Layer 15 of a small transformer language model trained on English Wikipedia (19 layers, counted from 0, width 128).
A neuron's activation on a vector x is SiLU(gate . x) times (in . x), where the dot is the dot product.

Input weights of the MLP neurons that the questions are about. A number n stands for n times 0.00073.
n3 gate: -116 68 252 35 -178 89 19 121 -100 70 -205 -111 -103 52 -137 -51 -3 -108 44 99 117 147 133 54 13 47 -143 51 -114 58 -51 -219 -13 -57 13 19 -52 -118 -118 102 -10 -123 89 -201 -6 114 100 -35 -19 196 39 -26 82 -22 13 -52 -237 -42 -51 205 -32 -64 -138 -28 -41 -16 -38 56 52 -76 229 46 117 -33 107 61 -86 0 125 22 70 50 90 302 -133 114 -58 42 -29 -171 -142 118 280 13 25 -109 41 -29 -79 -241 22 42 48 42 -63 13 183 159 -45 -133 3 -35 243 7 -45 -35 -174 13 93 -60 113 157 -6 83 99 -44 -146 -6
n6 gate: 84 153 33 -16 -115 42 -78 -22 -13 -26 -6 -53 23 218 0 39 -73 219 -162 -42 33 -184 -75 -144 -43 83 -3 58 -69 -106 240 16 91 -160 160 -105 52 3 -80 145 -42 -236 19 70 -72 -160 63 -78 -151 -155 -182 10 -29 32 118 53 94 62 163 16 331 81 -13 181 96 -106 -26 63 -112 -32 -157 -37 38 -80 46 75 -3 -85 -19 55 26 -74 -133 119 -205 -33 152 -217 -23 10 -195 -93 127 54 -114 55 -109 72 -13 30 87 -39 35 98 143 -23 -208 -210 -52 0 163 97 -10 -210 113 6 -118 39 -168 0 -10 -26 0 39 -184 115 82 94
n48 gate: 59 43 28 -31 -171 86 206 -110 -100 104 -92 282 204 -158 31 6 -42 104 -118 3 -9 -122 -119 -58 -115 187 -75 -274 53 -72 0 211 0 -49 81 3 140 44 -95 80 -78 -9 -27 -187 -149 76 -39 -89 58 -104 -132 28 76 -93 197 -110 -105 -3 -49 36 -68 270 -45 -24 156 3 -64 -162 78 197 -40 -13 -49 209 -75 -50 9 131 -18 0 -21 -29 59 -63 67 107 -95 22 153 -50 -167 0 -6 -61 -12 6 -9 -168 187 13 105 -172 -6 106 16 -9 47 19 53 93 62 -31 -43 50 -56 145 -192 -25 -77 27 12 -133 3 80 -55 -122 -50 112
n115 gate: 154 121 77 162 116 133 16 0 112 -182 -173 146 62 82 -16 -367 -29 13 -45 -69 56 105 -235 159 -119 -51 -140 -69 100 66 3 -84 -23 -152 -3 185 -63 -90 120 -78 -214 -33 13 134 -26 -94 77 -72 -78 -3 -204 17 36 159 -22 -70 -13 52 -68 225 -98 -59 -122 6 266 -16 168 94 -13 -39 -204 -84 -71 -40 -16 82 49 69 128 36 -74 -75 66 104 -36 43 59 49 -129 -36 223 172 3 55 -32 -46 -39 155 -77 46 105 -3 -91 -89 -124 -110 -174 149 -16 96 -66 173 -183 -23 98 90 61 32 26 -210 36 23 153 -26 -157 55 27 -36
n167 gate: 176 -221 83 -138 -77 19 52 87 78 -64 -107 -39 -75 36 55 23 174 176 16 -275 -147 38 30 45 -144 -22 13 -159 -102 34 -70 -145 58 48 -209 69 -10 69 112 126 -111 -204 -77 -10 137 -202 -41 -191 -96 198 -116 83 35 -41 -51 174 158 -49 74 -10 -42 -132 -190 -70 10 42 115 -53 -99 -210 -62 -107 -45 -53 13 -7 35 114 -124 -23 -103 7 0 33 -128 -145 -52 87 3 -78 -98 -183 91 118 54 -36 103 157 153 92 23 -45 228 33 170 89 -146 -95 13 7 0 19 129 95 55 155 -83 190 52 -19 219 -117 45 19 36 71 -33 -192
n173 gate: -300 -250 -27 65 76 118 57 -95 197 72 -115 -43 111 -96 -88 -35 -34 106 68 157 -77 -205 -27 -46 -217 75 -30 -19 47 -4 -227 -175 -11 4 58 104 -193 125 95 107 -151 8 -121 71 -73 -38 -198 -122 -53 -39 39 165 155 -34 -414 -167 -50 -65 34 4 -35 122 53 -109 23 -361 140 142 160 -53 -185 -67 -227 55 54 -120 0 70 -214 -54 0 48 -77 141 27 82 -202 31 50 19 -8 34 169 11 -244 62 190 -116 228 -159 19 -88 133 8 8 47 -102 39 69 -74 -100 256 -84 -97 195 79 83 30 -207 155 174 -205 -15 -184 73 228 101 54
n180 gate: -60 63 214 13 207 73 -46 36 44 -112 -103 7 -106 -73 -89 -100 -36 136 59 110 -50 203 -74 221 40 130 -107 30 111 -11 95 -30 63 -43 -47 101 151 71 -13 99 -57 74 -7 -17 -107 -49 -295 13 -30 3 61 150 -43 81 105 47 146 -160 -49 -69 -187 229 16 42 -49 99 -43 -143 -182 -33 198 72 3 41 -90 27 -13 -50 62 -20 46 0 -127 27 33 -64 126 -103 -64 -3 100 96 117 135 55 -7 -43 44 -136 -294 -23 -50 -102 -178 -198 -34 285 155 -33 37 57 215 -56 125 -203 55 85 -172 163 -99 -198 209 -109 -53 -209 -132 17 -50
n190 gate: -126 -17 -47 23 62 171 -40 118 -17 -66 -73 47 53 86 -85 113 71 142 -178 115 -87 -233 -54 105 -167 71 51 -23 -30 -84 98 115 99 121 73 27 53 24 -75 75 -83 47 -94 271 33 -151 0 10 43 161 -118 78 68 13 -117 -67 -59 -93 -157 -39 -96 -214 -110 71 246 13 98 -48 -84 -19 120 65 234 166 10 -110 -181 -137 6 125 7 65 228 78 7 50 26 -89 147 73 -186 3 -199 124 58 -83 -98 53 78 -10 -56 30 114 -90 -54 -50 40 -137 -53 -23 -20 184 151 -27 -46 -207 114 46 139 -13 230 -288 -144 7 30 216 -47 -193
n203 gate: -15 92 41 43 -43 -305 36 -94 66 105 40 -267 -4 48 127 33 -92 -34 0 223 177 -66 41 152 -89 140 -75 22 -85 42 -112 -80 66 -14 -70 -214 -40 -157 -4 112 15 -52 18 165 29 -156 61 55 170 -71 -116 0 198 82 -54 -82 -22 37 -51 29 147 -175 -111 -11 51 11 -151 128 -115 104 -107 158 176 4 -118 250 -87 -206 14 -22 177 473 37 75 -72 -97 204 91 48 -15 -51 -282 -191 43 21 -70 51 89 97 130 40 15 61 0 38 -134 -52 -133 -7 -181 106 36 131 67 168 -82 -58 232 -157 -36 125 -195 -178 168 -164 199 -52 -176
n224 gate: -14 31 38 -24 129 0 -27 3 24 -10 68 -56 34 17 27 -31 47 116 -189 -14 -111 22 73 -146 -38 235 -20 -3 -296 40 -271 170 -7 -139 97 -42 -62 329 129 89 142 -73 98 155 227 -160 23 -82 -78 168 -115 60 -3 10 138 -150 226 -165 -105 -77 -120 -103 20 -151 -44 133 -108 120 -56 -67 -107 -159 -142 -63 -131 131 89 -28 7 -206 -92 79 -69 183 61 -153 -41 -96 -94 -83 -134 17 79 -108 171 55 -24 -239 158 -21 192 -133 48 90 14 38 -46 -97 -110 80 -96 -31 -3 -146 58 -171 71 -116 -117 44 104 -156 -37 144 -106 -44 -115 169
n248 gate: -18 111 -65 -184 113 -89 -60 35 -75 -220 85 7 232 39 188 21 21 15 -31 125 259 53 -170 85 122 35 -52 -103 94 124 211 -25 -11 -155 -97 -22 18 -11 -18 117 18 -166 -98 22 -36 261 -167 263 120 272 -142 69 137 -188 53 -105 -71 -139 -49 35 -93 124 -63 -87 -102 -71 -130 70 -83 -158 -115 213 -151 15 104 111 -138 137 24 150 -109 134 18 124 -148 -94 131 -14 209 -47 18 -208 47 42 17 -82 -57 4 -58 54 -7 -96 4 -126 -26 4 -207 205 11 -7 0 -60 146 -11 150 -136 -120 301 132 0 -4 8 138 -25 -103 -254 -155 -64
n282 gate: 19 110 -161 313 -41 -77 151 -188 52 61 -106 -3 0 -13 3 -42 22 69 114 6 -49 38 -271 -105 -114 63 -125 -68 203 -37 0 -96 228 -210 -162 -55 32 -141 -195 54 -123 -114 57 40 -103 38 -19 -74 89 -33 -85 -3 22 66 19 -59 55 -177 -38 -28 113 -55 -117 -180 13 86 98 116 -232 19 32 -99 -79 20 3 -130 -13 65 -236 0 -64 74 -229 16 -3 16 -128 -26 13 142 71 89 -220 -70 44 -10 -240 179 -16 85 0 -13 64 55 99 -26 125 -101 55 -97 -120 51 199 82 29 3 32 10 48 35 29 -45 -166 -39 -35 -3 82 294
n286 gate: 7 -17 56 159 -206 -71 58 105 -34 68 259 87 21 -141 -7 24 -100 70 107 34 -176 237 -107 -14 86 80 66 -14 -52 7 -212 98 -92 -24 -34 -59 196 91 125 68 -69 7 27 18 103 47 -7 218 -10 21 7 0 -10 100 13 10 34 -62 -148 30 106 54 84 -60 -34 88 24 -7 76 -94 -220 81 229 140 45 238 -71 124 -83 -51 152 143 55 -143 17 -17 140 85 308 -10 75 10 -93 40 228 79 85 -145 -154 -90 48 17 247 -124 -32 -94 7 79 27 -93 -254 -95 -20 288 -82 64 -30 -41 -140 78 -52 -64 -109 37 -65 95 -308 -278
n304 gate: -87 116 170 64 0 -111 -224 -228 -239 105 -169 -45 -102 -61 -185 106 -28 -108 -44 -102 152 -48 -36 0 -142 -85 -34 112 -39 -176 41 121 93 -38 -13 -55 87 56 67 19 -71 -140 38 -286 222 -171 84 70 76 179 219 -59 13 165 -85 59 0 90 57 6 -154 -92 -154 191 -38 -67 35 33 -10 41 -65 86 -13 7 242 23 3 -39 13 22 92 87 -122 7 86 -98 -102 0 -133 -132 -174 -92 -10 -22 -3 -100 -41 42 -66 -52 147 -61 -89 -58 -3 -72 -20 68 254 87 3 -108 35 -182 51 -163 -108 153 -38 6 145 -156 105 -54 128 82 -23 26
n3 in: 23 -27 88 0 114 118 -69 -98 -100 -79 112 -70 119 -106 -115 99 -51 -27 19 7 -43 11 -194 75 -173 10 -103 0 -23 150 78 -72 7 -124 30 -27 -143 51 -177 46 10 167 0 -24 43 190 -26 161 10 -71 -152 163 -3 -16 -32 54 -128 -109 147 159 -20 -174 -65 -187 154 -36 130 27 -218 -188 -216 -85 -127 14 110 -83 -76 -153 45 -26 36 214 145 101 26 114 -13 -73 231 36 73 -26 90 117 278 63 92 -167 71 3 152 -138 173 -140 -92 104 30 27 -99 -177 -63 -79 -86 10 139 13 104 -154 139 -101 -250 50 -7 217 -72 -98 30 37
n6 in: 119 -133 -132 -111 93 -90 133 31 92 7 -279 71 -94 144 45 25 -92 418 -38 10 25 0 -57 -131 -240 233 -129 -70 28 -44 131 -10 80 -28 98 14 -109 -89 -83 17 -74 60 124 -47 14 0 -136 -70 -42 114 -64 -32 -17 -17 151 121 108 189 86 10 151 104 14 -106 218 21 -59 47 39 51 -148 79 69 -14 67 -106 -274 46 82 -14 128 -66 0 93 -256 14 -97 98 -28 -102 35 152 98 -197 -161 -14 -139 -275 47 184 216 -97 24 21 -43 -85 96 88 -228 -85 42 52 167 -43 24 -51 -231 62 59 17 71 -142 135 118 -87 10 39 235
n48 in: -45 57 6 -19 -6 114 63 -9 112 -104 -6 61 -41 188 98 -41 9 -10 -31 -16 -39 163 -64 47 55 -12 53 -64 -26 -7 -63 151 -48 57 -29 -90 -35 84 -148 101 224 -145 85 222 -48 -79 22 -10 -158 97 182 -88 -60 -37 0 316 139 -99 -97 72 -67 -16 -47 115 274 35 -66 -78 -65 -72 74 101 -13 -218 -224 96 82 16 -131 -16 113 -106 -201 -104 28 61 86 229 -68 67 169 91 -86 35 -87 -73 -82 -3 42 -152 -118 130 148 -103 170 104 -71 61 -73 170 -249 -95 -35 -48 -38 -31 -97 44 92 -242 -103 96 148 105 63 28 35 73
n115 in: 7 -106 62 145 -97 -68 20 -44 -120 196 -271 203 -102 280 132 -232 36 -10 27 64 130 -4 -28 145 72 33 -86 -156 -86 -186 -151 -54 230 87 191 -127 127 45 -81 -51 10 238 -84 -17 48 104 -63 -176 128 -45 -31 164 101 -53 60 -83 44 269 -50 -53 27 159 37 7 -51 -108 23 -45 -14 20 34 -140 -80 35 -72 -68 34 -113 -203 -224 -3 -71 51 -10 -64 28 105 -3 3 68 123 -98 239 -10 20 -41 -27 82 -108 145 -214 85 -202 -72 28 59 38 -158 24 -62 34 98 -14 162 231 -3 -47 -118 -156 10 -202 -103 -142 47 -7 155 -69 -92
n167 in: -182 -148 -68 -10 212 -13 137 66 98 7 161 208 -17 61 -87 -10 42 124 99 -74 -3 204 -251 63 -102 -49 -72 30 72 -46 53 183 -121 -183 132 10 88 164 93 -77 -210 -34 63 -48 3 7 -16 174 3 61 79 14 -50 -49 -122 170 60 -128 -70 -204 -118 53 10 108 120 -43 165 -103 116 105 -172 93 13 -3 20 142 3 -37 59 50 -73 -46 171 -21 120 48 43 17 82 158 172 53 175 225 -62 50 23 -44 120 61 -3 67 -33 176 97 -314 89 -85 114 183 -246 251 27 78 -13 -249 113 33 -37 56 -115 78 -47 -17 114 -80 82 74
n173 in: 38 -270 -84 -72 -44 -274 324 -7 14 7 -62 35 -152 -14 158 -10 282 11 37 155 192 22 -42 58 -45 -145 104 -90 -137 -44 -105 92 141 140 10 115 59 -42 174 -96 3 105 -61 4 21 -3 135 -3 68 -95 28 32 0 178 -78 154 -210 -128 116 20 104 -161 41 -37 14 -120 41 -14 -28 149 73 89 -17 127 24 -94 -165 160 145 86 24 -165 -59 -14 133 -49 10 -21 -80 66 93 -184 -55 -7 -37 197 17 14 -268 -35 -62 -58 -85 -97 152 -70 155 80 138 97 -48 21 230 -196 -62 -47 -167 -14 -17 170 -31 -268 7 124 52 266 115 -83
n180 in: 153 83 -98 3 -26 -161 13 88 30 7 -13 -91 192 -17 26 -60 -64 -58 -65 159 -47 -88 124 10 74 -84 -209 -53 -61 101 206 161 63 -43 -73 67 -83 -57 26 -132 -23 60 -137 -10 -176 66 -55 -76 105 -13 -115 27 118 -29 52 -7 66 -43 49 -182 -73 -135 -16 107 -105 177 -124 37 -182 -179 -107 58 75 34 -27 -40 92 -74 -78 -126 -167 145 -10 -231 -46 300 -148 -63 -20 10 -13 43 13 176 217 123 191 -13 -142 27 -189 7 -75 -127 -194 216 -44 50 -7 47 -276 181 50 57 43 -26 -144 33 83 118 -234 50 -92 188 -50 -147 -91 67
n190 in: -20 205 108 -43 68 -56 79 46 110 30 -86 -64 10 66 -197 -142 -22 37 39 161 -223 14 -50 -26 60 123 -93 -13 60 -129 -59 49 10 -118 -70 -116 27 -74 -3 -20 3 127 -36 -64 314 -157 58 -256 -23 -134 71 139 -13 167 81 -111 -187 -16 150 -42 -40 92 -58 84 82 72 -166 115 0 78 -93 105 -26 -95 -20 -66 233 -7 39 -171 -20 -103 -162 -88 62 157 -105 99 -3 -10 129 33 -83 -68 116 93 128 -90 -135 -127 -138 -256 0 -326 -31 -245 -121 -233 23 7 70 -108 -49 -80 102 39 -16 -43 138 -3 170 -54 3 -85 0 -29 167 103
n203 in: -36 16 124 88 -146 -264 102 127 -225 85 72 107 36 105 91 -79 -10 47 -64 -157 -20 126 13 58 -80 32 112 -102 150 35 -32 10 26 -81 -53 -23 -89 -20 46 -33 -152 143 81 -7 -89 -46 42 190 39 97 10 -50 -29 -179 13 100 203 99 -32 -77 -66 -16 -135 199 104 -127 -201 -101 123 226 -13 -17 42 -135 119 -26 59 298 151 -148 13 24 20 67 -215 -157 147 295 -40 43 59 23 119 279 125 118 -114 -139 -71 0 144 91 -107 89 -101 -134 164 -60 -33 -60 0 52 245 -17 10 71 16 0 -52 117 -53 4 -62 7 -82 19 -53 -46
n224 in: 187 -20 24 -131 121 -81 -258 -44 -14 -64 64 96 166 -68 68 -10 53 -66 -140 -221 -10 58 -3 -10 -65 -146 89 -109 31 -222 90 -101 149 57 27 -21 -41 21 -145 196 -65 -103 164 42 92 40 -27 -14 131 3 211 17 -84 79 70 76 51 -221 -13 77 174 74 -230 246 222 71 37 63 69 83 27 7 60 0 89 -86 -34 178 -53 -115 232 28 75 143 34 -197 193 68 62 0 259 -37 140 -17 23 55 51 147 -181 65 7 0 27 185 -168 80 111 131 -82 -14 -48 -37 -78 241 75 -60 -17 94 -146 -27 -72 138 34 129 -102 255 -189 14
n248 in: -23 -361 122 -13 -49 -23 -166 43 -67 -136 103 -51 77 244 -189 27 32 -34 -72 -103 0 -43 34 46 50 -108 -78 -86 112 -49 102 -172 23 43 -23 3 -104 207 148 -36 -47 71 180 27 27 -152 -55 -66 23 -217 -217 48 13 3 -203 -54 -43 -300 -89 -72 63 106 -85 130 7 10 -43 -144 233 105 84 274 -46 -116 -50 -67 122 165 101 -110 191 101 -47 143 -73 -37 176 73 182 -43 -10 20 -47 -131 -78 80 109 141 55 -115 60 83 -16 97 -31 -119 20 -37 97 -10 17 -83 40 37 160 91 -43 -99 -219 -72 198 -19 7 -13 -56 79 192 -13
n282 in: -149 -18 -54 -339 -35 -18 42 171 7 102 92 61 159 -92 140 -184 240 61 -28 134 -182 -207 82 -164 89 -7 -113 -74 -132 0 87 77 81 -161 245 39 25 -90 84 -179 -99 32 -35 40 265 -52 72 -98 -56 25 -183 -47 -94 117 31 154 -42 42 10 -86 18 -242 142 159 45 -105 -70 -170 11 -201 60 -149 -38 -145 75 188 -32 -160 -10 78 -77 136 92 -97 7 197 -158 -4 -143 244 -173 119 -149 -35 -31 272 252 7 -79 -97 -63 -35 -143 75 -22 14 -126 -143 53 -39 -92 -84 4 -107 -152 7 -146 35 -25 -21 4 -90 137 39 74 63 -11 7
n286 in: -142 99 91 -82 -69 33 92 108 133 -62 204 -64 106 -242 -7 -112 90 -155 -52 109 -147 102 -321 -101 -53 -13 -61 -69 104 150 85 -3 26 72 -133 -40 -206 -279 3 -46 60 -13 68 44 20 -62 -109 -56 82 7 -98 -125 -218 -51 -84 -268 -115 -205 -52 -10 -129 -30 26 -23 92 144 -20 -54 -111 -288 246 10 68 98 146 77 30 -47 -61 -125 140 117 109 -57 49 -34 -13 -188 -73 149 -176 29 -43 -94 0 40 -16 0 186 27 30 -33 -46 -23 -109 -37 24 -110 -40 -107 -83 135 -164 97 10 -97 -137 -144 36 -72 70 -23 -121 -7 102 -29 184 -103
n304 in: 22 -51 -219 195 -130 -123 142 58 121 62 -36 -22 -87 -176 98 62 -241 -63 118 -36 52 -144 114 -72 -180 -128 -43 -69 0 -46 75 188 171 -79 -62 44 66 156 137 -224 246 103 -7 -258 -37 -90 -103 -73 -116 -63 134 41 14 -32 21 -96 -33 -117 302 4 11 105 -46 -43 22 -76 -119 49 111 -115 169 -199 -258 -34 -92 -77 -14 -143 -78 58 22 232 29 -7 -188 -63 109 160 103 -37 -69 87 44 -47 -71 -88 -329 -26 -34 -18 -131 18 -162 107 142 -211 171 210 0 213 26 -203 -44 63 -15 232 -155 90 -76 -94 -74 -258 76 -40 105 -119 -4 26

Each question shows a token from some text and the vector x that enters the MLP there. A number n stands for n times 0.01.

" it": -12 30 -78 84 99 -12 21 -77 -177 39 79 43 42 -15 -10 82 63 184 -44 -46 -105 -207 60 48 -82 -6 93 -75 -26 -84 -26 155 -92 123 -105 6 9 101 -65 22 -34 -46 2 139 82 109 48 16 -144 -164 42 48 60 -147 -267 -104 -128 35 -24 -50 61 -65 -132 -190 42 13 38 -147 -74 95 109 -8 68 -43 -91 -70 -47 -103 -25 134 46 29 103 -150 -97 -13 -4 -146 -138 41 57 -88 80 -136 5 128 -61 72 183 -146 25 128 37 -9 80 91 72 -132 -154 193 -70 -85 -148 155 -48 -15 -138 -15 -14 -114 -35 205 76 96 201 -31 17 -190
The neuron with the highest activation: n48

"ations": -98 -71 -49 0 -86 20 73 -47 -230 50 201 -40 72 22 -180 71 -1 120 -110 -12 6 -179 -4 148 97 -25 -66 -58 -12 -71 44 -36 75 3 -113 13 -41 46 146 0 61 -9 153 -15 118 13 -36 123 -162 7 81 74 -92 -192 80 61 -64 161 93 -4 -2 -2 51 -88 -79 43 168 6 -39 47 -54 16 45 -57 -25 -79 25 -17 -18 26 -59 1 -15 1 -121 -158 -78 47 89 5 268 7 -79 -111 51 -88 -66 11 337 -4 57 -84 -140 27 22 198 103 -127 -157 -158 4 -25 7 116 -132 -127 29 -113 13 0 72 209 12 90 -37 -88 118 -186
The neuron with the highest activation: n173

" and": -99 -1 -15 124 61 -10 27 -62 -137 -15 23 -71 8 70 -9 36 -62 120 -103 61 -95 -319 -22 71 -39 -116 21 97 54 42 -48 13 -46 -35 -40 -6 -38 9 66 28 99 -78 36 34 -44 27 23 31 -80 -85 45 8 -113 -144 -21 -136 -21 42 -59 -33 55 -63 -74 -153 -33 60 34 -113 -5 119 77 118 20 28 12 -36 -10 34 -12 38 40 -16 -29 -63 50 -42 9 57 67 49 78 -164 48 -41 -140 43 -52 -52 78 -87 82 40 -57 8 75 -8 -32 -56 -95 55 -113 62 -75 66 -41 -86 -80 59 78 -47 -16 298 53 -30 97 3 34 -86
The neuron with the highest activation: n115

" their": -100 13 17 -93 47 88 55 -31 -102 10 46 12 76 2 -25 21 -50 166 -71 -50 -22 -406 -86 -11 -98 -79 32 -65 2 0 -85 -47 -41 -207 -106 23 52 -19 64 120 -51 35 108 7 -37 -124 91 -58 59 -1 83 69 2 -284 -49 -34 -5 -130 -78 37 -90 -18 -2 -36 26 82 -20 -36 62 -24 -30 35 -6 92 -10 4 -25 66 -1 -27 -42 -19 33 -22 -28 -1 -216 34 13 23 27 -11 97 101 -76 -4 -118 64 132 -74 -44 -18 -85 -28 -44 18 172 -85 -133 95 -49 -230 -9 69 -35 64 -70 87 22 83 -66 200 1 94 7 38 66 77
The neuron with the highest activation: n48

",": -92 -17 -46 85 81 -40 -36 -126 -64 -9 46 -134 -70 6 -74 79 -17 140 -238 64 -254 -305 -66 158 -108 -7 114 8 -70 66 -56 -132 -160 66 31 -2 -56 -5 100 33 22 -54 40 19 83 19 41 -32 -168 -100 215 -13 -44 -154 17 -167 -148 63 -10 -26 0 -55 53 -15 48 69 10 -109 57 117 48 113 66 -73 31 -48 0 -84 -63 -17 8 -13 -89 -54 24 16 -83 59 10 -26 60 -158 39 57 8 1 -25 32 74 -91 73 -18 1 -30 59 -38 161 -47 -38 59 -99 -13 71 150 -77 -142 -38 -8 99 -30 -97 239 52 -19 22 -3 86 -110
The three highest activations, in order: n190, n115, n282

" life": -108 144 18 -20 133 131 21 40 -182 -85 59 -134 184 114 -28 134 0 87 -92 -31 -142 -167 -9 120 101 -46 70 -13 113 -133 -91 25 54 -101 90 120 32 92 181 21 -82 -29 66 45 88 -71 -53 -33 -139 -33 122 87 -98 -263 -93 -63 96 -26 -76 114 -102 -78 13 -90 -10 257 62 102 -79 115 74 -11 37 42 -120 -162 -90 -37 -12 37 -180 66 51 -96 -160 -102 -102 107 122 37 149 6 -172 10 -7 -18 -178 27 256 -83 -92 -20 -54 -187 -19 55 115 -6 -184 -112 -184 20 2 141 -85 -34 -34 -1 88 -19 150 155 93 -13 -60 -63 116 -27
The most active neuron and its activation: n190, at about 0.93

" gl": -65 29 -75 42 53 130 59 37 58 35 -80 -38 283 -8 16 26 -87 -78 123 -58 -15 -169 118 -197 -96 -56 14 -172 -148 -92 45 48 -197 -54 142 176 61 25 -64 154 125 -110 48 92 -11 114 -80 -101 -75 -111 104 87 83 79 -76 -112 -158 60 165 -163 110 -67 55 57 16 -26 -14 -129 139 140 -28 94 151 -187 -268 -161 189 198 70 49 41 51 47 -215 45 165 -77 -42 -148 104 -213 105 -97 9 -73 25 72 -57 125 -93 -22 -33 2 -182 59 -40 127 -1 -143 -150 -228 150 -43 82 40 48 -49 11 -108 91 72 90 65 107 97 70 -51 186
The neuron with the highest activation: n48

"j": -12 114 -3 -110 -6 16 -51 -112 -37 123 -105 -116 -46 -161 112 -174 87 -199 -58 -4 -24 -1 -177 -179 -141 10 10 -38 -13 -190 -95 6 3 188 -146 -1 -53 -139 38 -23 -29 62 153 198 -225 235 -3 80 12 -121 141 70 31 3 146 152 106 107 4 -119 21 129 130 55 86 13 114 18 -41 -149 -100 -238 160 -126 -220 93 -135 134 106 128 -71 20 -71 -40 113 -37 -50 -27 28 -104 -154 -4 -18 35 -36 -158 -47 -71 21 -191 152 32 -2 -189 176 175 164 -118 167 122 -246 -114 67 92 -50 -59 -2 -1 5 -329 26 -3 56 61 160 -154 91 12
Which two neurons fire most, strongest first? n48, n248

"illion": -70 6 111 -48 109 -116 91 -44 -110 35 19 -57 -48 54 -19 -123 17 257 72 -58 -69 -127 -2 90 -40 -205 -57 -203 -169 -87 75 72 132 -153 76 96 10 40 110 136 14 -116 160 -115 15 98 102 59 -132 -151 67 140 8 -157 51 21 -34 -16 -18 -209 -55 -122 -55 -138 -115 13 -170 43 73 181 90 32 58 57 -25 -72 -5 107 -19 -5 -48 -34 53 66 42 14 -188 206 -21 210 70 -32 -45 -6 60 16 -57 -26 80 106 50 -45 -206 -214 -36 214 80 -63 -169 -157 -51 36 14 41 -77 23 -28 56 87 183 -144 209 64 -31 -146 57 -73 10
The most active neuron and its activation: n180, at about 0.85

"ing": -77 85 55 24 170 37 103 21 -58 -78 -8 -37 86 -40 -106 19 -67 93 -134 3 -100 -171 114 94 113 -156 -49 95 96 -25 -48 7 15 -117 -28 95 -2 26 67 9 -108 -89 85 -34 -13 -35 74 -25 -43 -26 102 36 -14 -198 107 -39 38 18 8 -34 12 -31 160 -133 -63 -11 -35 -6 -54 136 -20 44 -15 76 -2 -77 -24 -66 0 67 -68 8 37 26 -17 -36 -102 77 40 89 139 -131 -85 -3 -31 -6 85 55 175 22 92 61 -156 -24 -44 88 224 -27 -196 -29 -86 -51 58 92 -52 0 -98 101 186 -32 -42 293 -56 13 -63 42 117 125
The neuron with the highest activation: n180

"es": 175 38 70 -17 117 -88 116 -334 -131 -225 115 60 92 65 -170 -61 -58 -196 175 -46 -126 -84 87 26 -19 35 37 -175 146 15 24 -66 -129 -225 -110 -82 -88 18 204 32 56 181 -57 14 -39 -34 27 -30 -128 -118 188 -28 -123 -95 -47 -189 -19 -117 -200 -77 101 -41 130 -230 3 -25 -2 -117 -266 -109 -60 -137 128 -130 -257 -65 151 47 -81 99 34 -3 82 -229 -5 -2 -61 126 -2 81 -12 -18 -133 114 30 -123 33 -92 -109 -174 -100 -93 55 23 68 -19 -132 -35 -54 116 -7 51 69 124 240 -204 -100 -170 -16 9 -70 13 -146 -51 25 -14 13 -87
The three highest activations, in order: n286, n6, n180

" that": -107 -52 -89 119 118 28 4 -19 -57 -9 60 -100 -18 11 -31 63 10 124 -80 -16 -48 -275 4 137 -97 -29 88 32 -46 -20 -38 -63 -57 107 -93 21 -69 101 134 119 -22 -53 67 86 23 92 -8 79 -117 -219 45 35 -60 -182 -24 -253 -102 96 -73 13 71 40 -61 -62 28 -5 -18 -46 16 96 23 202 84 -2 43 -84 -87 35 -81 55 -31 110 -127 -167 -30 -66 -45 18 -11 7 20 -177 157 9 153 133 -26 14 169 -105 46 85 50 -21 180 0 29 -141 -89 142 -170 64 -101 190 -61 -91 -50 -36 -19 -28 -32 222 44 -103 -8 7 83 -145
The most active neuron and its activation: n282, at about 0.38

" Medal": -51 65 -42 141 -234 -13 171 161 -146 -9 195 -28 15 96 -100 156 13 -55 -169 -40 5 -190 59 48 119 -74 -54 38 32 -73 21 -159 48 0 -132 45 70 112 2 -179 39 53 292 17 -11 -90 137 149 -40 2 104 199 -35 -84 57 -77 -60 76 128 -86 -104 37 60 -33 3 -75 219 15 30 73 -147 2 3 -42 25 -28 99 -5 -91 74 -61 -78 -6 -114 -55 -5 -152 -127 27 -123 9 -68 -39 20 78 -26 -51 90 293 142 -137 -4 -27 -100 -52 192 156 -100 10 -64 -28 103 121 62 -18 -25 -86 122 79 -154 203 173 25 11 193 24 -46 -104
The three highest activations, in order: n224, n6, n173

" Lew": -110 121 54 -110 16 224 21 -174 23 -116 19 -201 -9 134 -136 48 -63 56 -117 141 -61 -74 -14 28 155 -164 -109 -37 -46 -139 -31 27 36 182 -20 -42 147 -46 99 -44 54 0 50 -13 -138 -5 206 -93 -48 91 19 42 107 7 -25 1 -156 42 -42 15 177 -99 109 -273 159 91 1 -8 20 52 -13 -181 48 -232 -125 30 -14 55 -191 94 -64 121 -75 -159 -39 83 -270 73 -111 228 -37 -17 -89 94 -149 -12 -158 -95 36 -87 -171 -257 -39 -28 164 97 -15 123 -111 53 -40 -51 -49 32 13 -45 -74 74 87 213 -58 160 44 64 -33 -44 -22 84
Which two neurons fire most, strongest first? n282, n203

" was": -35 57 -226 59 38 -56 39 -82 -194 -79 72 -135 124 22 30 87 81 65 81 16 -79 -367 -195 -72 -78 1 -20 85 -72 -71 -89 -25 -11 80 -161 157 -109 38 15 -88 11 -46 65 -92 59 -37 -10 38 -149 -56 100 95 -68 -107 -201 71 -30 13 -10 90 77 20 99 -46 -137 -142 44 22 20 54 46 93 87 45 5 -64 -114 28 -16 87 58 -20 -216 14 -189 -102 127 86 82 -25 -57 -141 56 -80 57 -3 -36 -83 42 -40 81 155 -39 -77 152 207 43 -192 22 54 10 -33 -147 102 83 -66 -56 11 147 -23 21 137 145 41 121 7 -2 -118
The neuron with the highest activation: n173

"B": 116 49 -85 141 149 -32 -140 89 -59 -93 73 -55 179 11 -77 48 49 -15 48 -16 -187 -18 76 58 28 134 40 -221 86 -179 -1 72 -4 -141 -92 169 -77 -29 53 -100 104 3 -24 70 -47 -59 -116 -88 -2 -140 -15 87 -124 -12 2 -195 55 117 43 51 113 -26 248 7 -25 -96 -74 -26 -67 151 21 -39 63 12 25 -11 -257 122 165 -33 205 -40 -20 -217 110 25 -260 158 -86 7 -12 -40 -30 -40 -34 33 -151 -62 -16 -123 -33 -192 -166 -70 9 -89 -190 -46 -121 -50 -16 -20 10 54 -341 32 -134 30 107 118 -5 187 -78 79 31 -139 24 -94
The neuron with the highest activation: n180